Layer 4 of a small transformer language model trained on English Wikipedia (8 layers, counted from 0, width 64). Numbers have three digits each and are written without spaces.
A neuron's activation on a vector x is SiLU(gate . x) times (in . x), where the dot is the dot product.

Input weights of the MLP neurons that the questions are about. A number n stands for (n - 500) times 0.0012.
n0 gate: 335712628413243346446639615648488275491418426594472497511480669373662425364475527644399434258468390513426206386659492528503345424486257575398582576500456596611381466667769407571394665619293351
n11 gate: 449400511549434480789534452275377214412447411771666031360496666653706528356575409395581628408698575412604249485662585388274652839578537735667511502677257519483687541462498601445369533601540594
n24 gate: 488624614546510682250242543328466410345262713592515435485486566614613622204670405504325581558293522621261449799415317510296531591465419554483513482414419651412536608526622663465523224528448532
n30 gate: 439454263418310298593369414538738244560683506567468321589543764317450390697574395611498525212501636603567407591393685351452413557656623662844464417404489729434212381747633507562719574615500595
n31 gate: 600257514387456473640660318451510425233471452359376330386336547463543581677557481528709442535520594334425343420451251684223549440594326383469611756578383668707334197598676556536428665440358398
n32 gate: 221413700398427484307492763515539617439439401522683472723382610455353394551562286420071548503508345750380484443402385382469324430433616448393553503728375524468675293457384503544339535721283533
n43 gate: 628549457489494669384654304223477762638499521353863468574517447323640460556521485529680460536449827700828587506411770717535474598624754620552441568581549682593441525791395550385449580573284432
n44 gate: 481454496656289395436285538541565278569717673457164458584486925307433588507660501579569433340507295614506429524635803580682459650568446511504234462559401465245215466700462628683621305460560544
n55 gate: 704378378261373429461485413520574523253501403237561359567571378409731392544524458639652665306320776491406579403325598451361611304443489508595657742554359578332498516529489477489443443580595421
n61 gate: 461475646483550408651612480561622316638636362547090426339631702407588624482592290413724652484439489576447322368324756275511590661534384637579624547644335559441610591804360403378599627640438660
n84 gate: 340412421648384562415610417619466545332208442481409328557580292342427598745625585478671393399446638338604408590540398727708474374796326663713414600620431714303438330619387398448622541355170341
n87 gate: 419173450302435173514625500512456090509448653508424297603628791446494534356247463607453637427301536494716528569410619806396546639494705372555401653571529687431732415405415379505588412446571633
n92 gate: 535498449330258297374578307395304438462307840491380524408672483398332514375501710606537359735508599630352379578549492456726489658400520488384527644654509699738528403390336540317375323250445462
n93 gate: 310550527258542408423424510414557380482577390364245718686731303622472472354724447736396460210539545816582311395596667553616279495593293336416558479683574493375363438449516589427468575451438479
n99 gate: 572236289696595255670610330519483738372539564775380434464534557743500563466643492649550494426360728688535360646335676427605245414401358584489452623595540345640538477393661498746451657527444580
n102 gate: 252648276500516375567650583507497645592710306323494699581231647305472658446593624287594443682658454492609679406372597427369336569390408631474220600424476798506535399335734576602380655384560599
n106 gate: 508403409321453553655391511280597481519545499647306336389586775656799155417519450313484316533716490468566583520569765515243547664461510307495218518733454709291571499317430614418351716711401642
n108 gate: 340276460711527681601387353558426622720519384423367508424624464317689563579545732505510667468653751509543803481620447520537382500318450623392321697570511561516462783469541583410682403586646514
n113 gate: 302400672845488779410389480478766324298522443688618264372380693672695513403636528813617577630611750429431664469515587312430389579632359466480418643565748655337415493649434406626852628431450533
n115 gate: 616320452531591549459620353120239286567513520533378567479357435385418342352423413485416748277268884541627516455540681333433718425411505474619603699360397662356230334324484639475656444628441552
n119 gate: 568674547607673535413618260629537399420569482524200302513633546395711517455414386695325711405487432470498586634130382490686375449554537439603359524599504545705412425464492255596378697422228295
n127 gate: 254261570569526425522670383295600562616515441649374350632528465631526624397116569241222603409312492383524589633574389664688504471578605543526473582514487710357499412616390494377867553608587249
n130 gate: 690556473627696565457406730538434316608406602450307517130675402343760634275472534560624510313529430597512322458592551544554569251376835463623391424475563553204307446342606518670451552603352526
n131 gate: 471440554453542531587447486470304488474623618278433207287530669431587526386654411652474469416240333411543626550263693505520309282324456413554443529431366583424499502281478489525518427411470500
n158 gate: 446521238476437616575576626528623518376523643534790320524659565582393510472326729738518568351514578554318469591314627435380663575473393667364475427436461795444247659607676622546631519533544442
n163 gate: 602514429403410355735637572387509522489761594509425544351601452325541538432393296485703710451543342381532380563636386607582508556249456577481735686264595588374560829705515424523347327591417615
n167 gate: 584508386531666722433614581546606471531309200326243378356464434425536590675465227363507428622379520492488476454581596412344449528335673696532232479549469718225516555408551600547720586773506217
n168 gate: 438541554363796204623453511339373468434419540482468301536434535464539614546605359517637368344419446498543382659456512479297438527245693773767431584465447626366613597845595305491544333497253340
n170 gate: 256390440570746571557239248218529243279694921699267503453580626538567378427555399375469571482532505637608533507521414521590371719244508334354374509470547589720426347597314469647488467557481648
n171 gate: 464292542722789621274281338070438196410607274643617242433392651555550417704509247137457594767574429837472554394511536466495527540454388619610381582489719523681565453374513471562576740513485625
n187 gate: 271447580423648521387590538499311537738585568619540590385428339573433258604285572206484505312728784508644422301708486627467483599477652372458552696552211627579273397393565210551470428516288531
n188 gate: 480340522579393195390549419336339740502507523635466574424441425519673668540666633457401359508601885285298092596428655533533433602585581550810353473502260612390498762607563418499533442662291567
n0 in: 609536230539333604334396467656484632595570412325560578547764346519489571416820411553721496536654741672316489613491555552640552333337522511544498567616468565633546313461440610433311453351536756
n11 in: 324457434439391470345679365528462594322651206628525296736454474474539610280318711412431554519408601582409477470478864499370751364727553485320495492522825523417586427521454647466239629465524462
n24 in: 442637550419574571658461494457540560437620648329641388388674625364538428417335160657547540433635454535397239413673343415610637464407466751427543381497633361585820619589443712464431449535441658
n30 in: 356589506576592618491822423527441400541353726576526505463585466544540519584796478343360766613657505415520756595502529412298327356426400209393585524341538473419331162321401366658447514731486406
n31 in: 369454290515422516599628419626394282607609428637493662511399712596654515566504647616481570540358654287535564459470575313409318434508605626537481728237661382369387476288412671593294527630297513
n32 in: 663557592498481248430423640512436447576677466274524246356596462245511560431565550687546573592429287426338479619375181455625589636341601586612460464565704491377608234446480641620822696354533358
n43 in: 351614508333531412359502449239473678450480179399614542477752515438639515393373259333685540392652618751457516346452448498609301587446671555500542432503573398708459566527511327556382620706445617
n44 in: 427768421299564404372621797471393522564670776443253488518557613585435457389381618539394599841495532625373429468583401596572255662422415473617494539546372423851648294523567590363582558559657496
n55 in: 551759467349359662608426508494583572533719517251527307453504575638461501457467351609338750509370685650486700549365535438497579429516554397556429404573396536354474352525570599478211450434592777
n61 in: 312546573645481542601692404445468405390448546484795345439530779342534401621364392431408697490296573281444528574584508241572464494461646593414600539294551324314244590667393443327584455579432422
n84 in: 558604484564401558522370672529748543601365402656430526529506525352540280271431555507382510400470386616398352577598680635223530445552416372214757452627388516565425613614407325415709631466703705
n87 in: 406764311432603510430557557431274493252537567726401777503603288476493487130565489522451510525391333468559388392705553673467541448229521416337380432458633523478564530719215505222616676386406614
n92 in: 319606622414438350666430573749474600608440448475481493399572481369507503552413496498639448632559649256528589594352279543430513392742315526622574519225342609376455506354364451535755429442311359
n93 in: 513558386412454437695583362384417620456448480670626486611521554612454570489254483661680189425480521504616513325359573341543696618579351430540450453371536633591253484429650382448213523319374579
n99 in: 506321667415615576617236450513536419175517511397312635590465349572523501584500461783022377448326297566573448460404530581249559483547243726474338462617562495486456434423505525424767285343448404
n102 in: 443433172681529376588499552502442392557687595286692347646317798729639611658420374702800437649480564418699613525381406668548532513359416679617546567418544427538560621429710484540478546770470496
n106 in: 213747416291586603354605557465572382481473427332273601554428732615513541501406497469471478385439431674466274516682422492413632623486373404527594440395667489546530129398347480392454537407350528
n108 in: 422618686592557589557341412452570633741287508254437551296366629562349605407403508453672391427319448581477539397530790584550227480307359599390701238637504442280617530363482717510351576458339499
n113 in: 402499883494437578387560661433317507572516579409426399516607624613647445329611568676567594647450578723421579428351613426556504454607425490589339670277586544373478640440575488784452726207526575
n115 in: 612319295546472633501385321455483448658474573459447593743384463400406413397256662579621532511151570565615520468358377253676676507469411357475415528437604469421331466322398535305649415380385731
n119 in: 521368423308532520418424391434758479651619651496343574584445457584632500567208516477493488663498682356532477178546258650371550534538594134543267503652565425297466454371575587575398482627429519
n127 in: 473588473756520567662407362550503475451450631568513321337663676441536430530480555485271305581418389513475609416785407526505328605541940351563665545357634467507434625464509554379423424330494667
n130 in: 425622624365577722418417531604698691588251353355503385415412482470474484361571728640430574391682506592646262288628361609404567486522352461405277571639550504518575648453636708526670674723685586
n131 in: 400685610365742481711354466449414555617726658524465537465533704351570528330574309528490420287388518534518470416521631556670301408439458544499460572478405498434619489483361492450797629495647364
n158 in: 480473407645378662555662610341592669434697347519248515356619398452466654466512477408426569652561645397673401412443363519753566094381648646218497614306451502477573586501562441502630435439521290
n163 in: 562531539624371247445432590595583582786605409520393354415507439474438621907695601446496603553436508491435528781452551468509624443417472371494494614609662371404334503449395491400333346273219623
n167 in: 544395447367593489502302623606300481614347581503651506265497659692570422472516681468629663831420672588525563477536551342487378609368648406491457466555562444569507574593372261487496514465262499
n168 in: 637728472477491563549263605401538626674409428504587499606617615563432675445621561366504398431464256384608668542609317331497286368535464621690514641264539390308559529657690501503516275569238504
n170 in: 398419663430252387714645439347227488527688676599572339489367632275593254576345422652563367685796528458427593655314495468533538575577511582550381463311411457516506419637708538514506606378462635
n171 in: 313764671464624222404452374492584543548608595640570472598730343490667799480332374430541315411685537507311378678508543609400510273689281616264608420538490577596520530440661604276605587495549593
n187 in: 701455374700611654701400516472553745434411542613496380389388571466388968584498574610732443641412612277228463485426344374516534479419435490527497394546696533374480539507502451573715475330634649
n188 in: 285632616590530420616328480390294423403406542327694460531623619535465242376319345353712247373570470624641573389492533353393647480584654625244847452366387434834623616464228325573534640396628505

Each question shows a token from some text and the vector x that enters the MLP there. A number n stands for (n - 500) times 0.0088.

"l": 566706357585486525200529629661633526490567421184572632365474601592418332530442524658738461589479666464584652460364350533551460620552509643348607282531616443573361442779459526478567525632464438
Which neuron fires most, and how strongly? n43, at about 5.1

"m": 611418589584519519621469480483582483593433352282470574534483487680628494639527715203606700458459407375292713375373512683380628534674383565539437510293549380572390549375445371376390462724468581
The two highest activations, in order: n31, n87

"H": 456294527469501303707458404692522501448489462483615481577486497426290549517476327458254585597530458205387555674619412586394471486691475560516561319580413328553476447481554470550446404611525574
The neuron with the highest activation: n113

"ion": 649427624608400378317430451434511599572668435476580596700707426561423511557389368410482360371563474280500620489634566570434693615400491634506475399668482318646392206553673574401654372258605490
The three highest activations, in order: n167, n113, n130

"y": 601520589510498488444515465483565481468520496466501437481718663598274572408625405491334685576693560401377703280439511587502415493512387395545523445637622378720630567254536693476434683276704565
Which neuron fires most, and how strongly? n171, at about 1.7

"is": 594778265465435494289567413437431459551298347405482752444307446675462628394291459606443597438401523341403439477497450361581344477438577407643326324496562352651479475261313527571453445616374536
The neuron with the highest activation: n119

"p": 452522469437495579303454537537675460451606523414288345260524408582302448617714581613354515441616528344154546273582638393395646588504433372648551451334423345550646684671517443343302615438551515
The neuron with the highest activation: n55

"u": 635498589285376605562473440621503477412544492470471613776612212498505403563546453388707700590268489297686746395534534458537530425516544631434403424760464335620422325525372635543670803495472457
Which neuron fires most, and how strongly? n55, at about 0.72

"er": 607491488526526740233600401456507515512542366480571487399714554755484390458688418599651260387627333463490579520488538428291451416502465557388577476415451326592256700382632699440543343150580468
The neuron with the highest activation: n93

"o": 479421621431500578454506554515497445531608681299406469469211517537472519510391796587676415538191483186367277503455533482684439529529373284587546468424553395596394233416406458531643465410669563
The neuron with the highest activation: n44

"g": 476473488607308480541709432558823506485543398445639509462558532567419434583314370566275316337624281531363267364271398561506557504607365453202582544346395397558367549576474553465427380414566320
The neuron with the highest activation: n158

"e": 573438545321593451303625325541369552499570325449628620547498435468330488597568475677623473504602609579555728282317449327522547431677374631435596488454618474635398550526502581547426304363644678
The three highest activations, in order: n43, n93, n55

"or": 557484497420530427509480403622471401428457546644529819499385572750617547518490383711576523342492413392590559702434582493511410362515534276563477429693534200579601641435527630465621485407465550
The neuron with the highest activation: n99

"c": 458232313544389569518635410680441499392514565597615548580374310415356403517569699555376401490638398238667360401339682497514532548619356470437624440388424485518324462488443693501289437291663468
The three highest activations, in order: n31, n43, n32

"ed": 680391580573406407659431642430556564455521522464533424626467466548582521612705177624344527652491451300639560609419448524546787419506627555509369465658522272656628445326747443513527211514609575
The neuron with the highest activation: n99

"0": 477628316459463642530425439559613503582625539381555577453491472514448546485553466542585611444367499381583604623492424588455404464343493508485490247505782446504536575550601562560406485373635405
The three highest activations, in order: n102, n108, n163

" ": 454561563526496466520550463624465871467495500420498504564551552500353601577540475453495528412440465354663571490425523475457408420501455456629505367435524348476505405466425471532414459495514402
Which neuron fires most, and how strongly? n131, at about 0.48

"ing": 648597508414585595568493437629551526497568645471636535502664472440451649437682325666533453297610762349656517564505409459458599619372472483222471460473594335685574491455756689402326409443418628
The neuron with the highest activation: n24

"h": 493545593435291504676270299505605450508568590439681540255406576400478458563199375530390519446438497366599584525424501511476417467581527350500688324451491255572495505587427739518618455765607443
The neuron with the highest activation: n127

"n": 506452662433410706375546448632501515500446456481434654434284338536532510429919463416527477618727355277727530292383462471447588477558429552259691536405475451829444441489524461395524430462554503
The neuron with the highest activation: n55

"ar": 508517487706559353311423417698444629433444547548413410629734520515656405588677500438539436459397650379178362451549495473563168424538514299438626335490495302700551635456443375483401574462683455
Which neuron fires most, and how strongly? n188, at about 3.1

"ou": 381659588476392558651562417610551470486274451598411511441421372664390482543572440418507436689257447483314488536691589675548624356398475470399622446510448202591584432546308568551676532423305439
The neuron with the highest activation: n84

"i": 458746522630502431470773588732449430677563307554774385452521444428509342525727731470506451589582579480462589444677474462613350414670450305445617431490598492575483424578607609359412637399376408
The neuron with the highest activation: n0

"es": 709513553501401415647331525720379603478608392564484404485528428565361413441315323434791448339516422335707503332463491582589703539474598428312416376406467387571518714439696578559280663456400627
The neuron with the highest activation: n30

"G": 469481465644407430521460352683513504584489526427452507549586395552391477423516279572298568598650499060438550551605397493385482470614342615428487320545397416440716329557371479494417438571476502
The neuron with the highest activation: n93

"-": 483439478532333493493571568582527584446510502405573646421431395600325568408572403434827414442546438223736545467388609468306286501498553366475497431634629315360454469540564335546322527464614533
The neuron with the highest activation: n102

" a": 517771541539447399260568539608518479383327525436440445383430382559419520449347588454527465663478730243573529435538564436356339431427544504548460277560556184509552559525521531660286454586458495
The three highest activations, in order: n167, n131, n115

"ö": 512674469466456551502567517562390457473316334493390492570455401581387409534578420437517676495436377179527299445393695486333358345503412540459689587309577255599370341449533633409511466426634511
The neuron with the highest activation: n31

"2": 473526364425611589754525433591555502576595429421467416332543464536392628533561516575522568560370603351519622581502516632487495503363469562503571311502786429554563593439651568625433522448553432
The neuron with the highest activation: n108

"k": 501449543672625573576414479705659562498443367188446323482660495516289638613511272626558473489774508369361499479378569596512420532508419468546377355653488310639407564458483496500635620231669508
The neuron with the highest activation: n108

"t": 603543455498442577721515500565521448688506590253619619407537681474426602578333539510465696493411507305603590404458452480586546600500470635586542269528385317528635574633482597318707524676681371
The neuron with the highest activation: n61

"ic": 600345473585646433373455598431353447556386500596580206690633371508391508451532623615410407337505408351553718473728579484581873418511446351608533417569457393590729555429664648184183581360468553
The neuron with the highest activation: n11

"F": 527624443553536358531372525548535494481651517364475476496544301545304590454454311427291549496548377106394641482638421416428385360585463601490650346557427355586688434525359396545519497478541454
The two highest activations, in order: n32, n113

".": 622701610336483583556587339622378559536539557620382349677581423454374557615656344593616525402363375462372442456261551531581329667504652645412489513252625333399426580475303465364325427577714495
The three highest activations, in order: n61, n131, n163

" h": 365386399427369356708462360665505546435404702482617486527354487351397532493555509561311583497531448292455576693476506528561429548571699413571481252515489243583327459409557578449527418703487610
Which neuron fires most, and how strongly? n30, at about 3.2

"L": 556585485519529402518295366618540558526494555452504568707544577434295490473372330522358596677364423141512474500477316491333444487687559583604526371523427400509476554458335377518447457584662482
The neuron with the highest activation: n119

"a": 319513529522436426425499633514579573533549567502628483469602535455340511438470364422543550523218642370523648488725285654413632501600363833556411449590514345483551431516489784417526706401697658
The two highest activations, in order: n24, n11

"ro": 530385660531482431617454513393537414585222462468498509523536496755451563513394659538792663490258510207452399568407621562376728523622448353451556519376581458581516518542510604399710296720558528
Which neuron fires most, and how strongly? n115, at about 3.6

"d": 630433472500494421449448633799587577615522636409592449404596484689515361437537343687607541616644620234617432379481491670319617551457498464586416447618547371590420610636400696651303529346649471
Which neuron fires most, and how strongly? n55, at about 0.74

" D": 565482485446495460575468528508368553578446612358583434547480460560285469457415398517248589592494503091509521566620527627474507392637518602516529427496365403544419506527593395564392484628615416
The three highest activations, in order: n106, n43, n113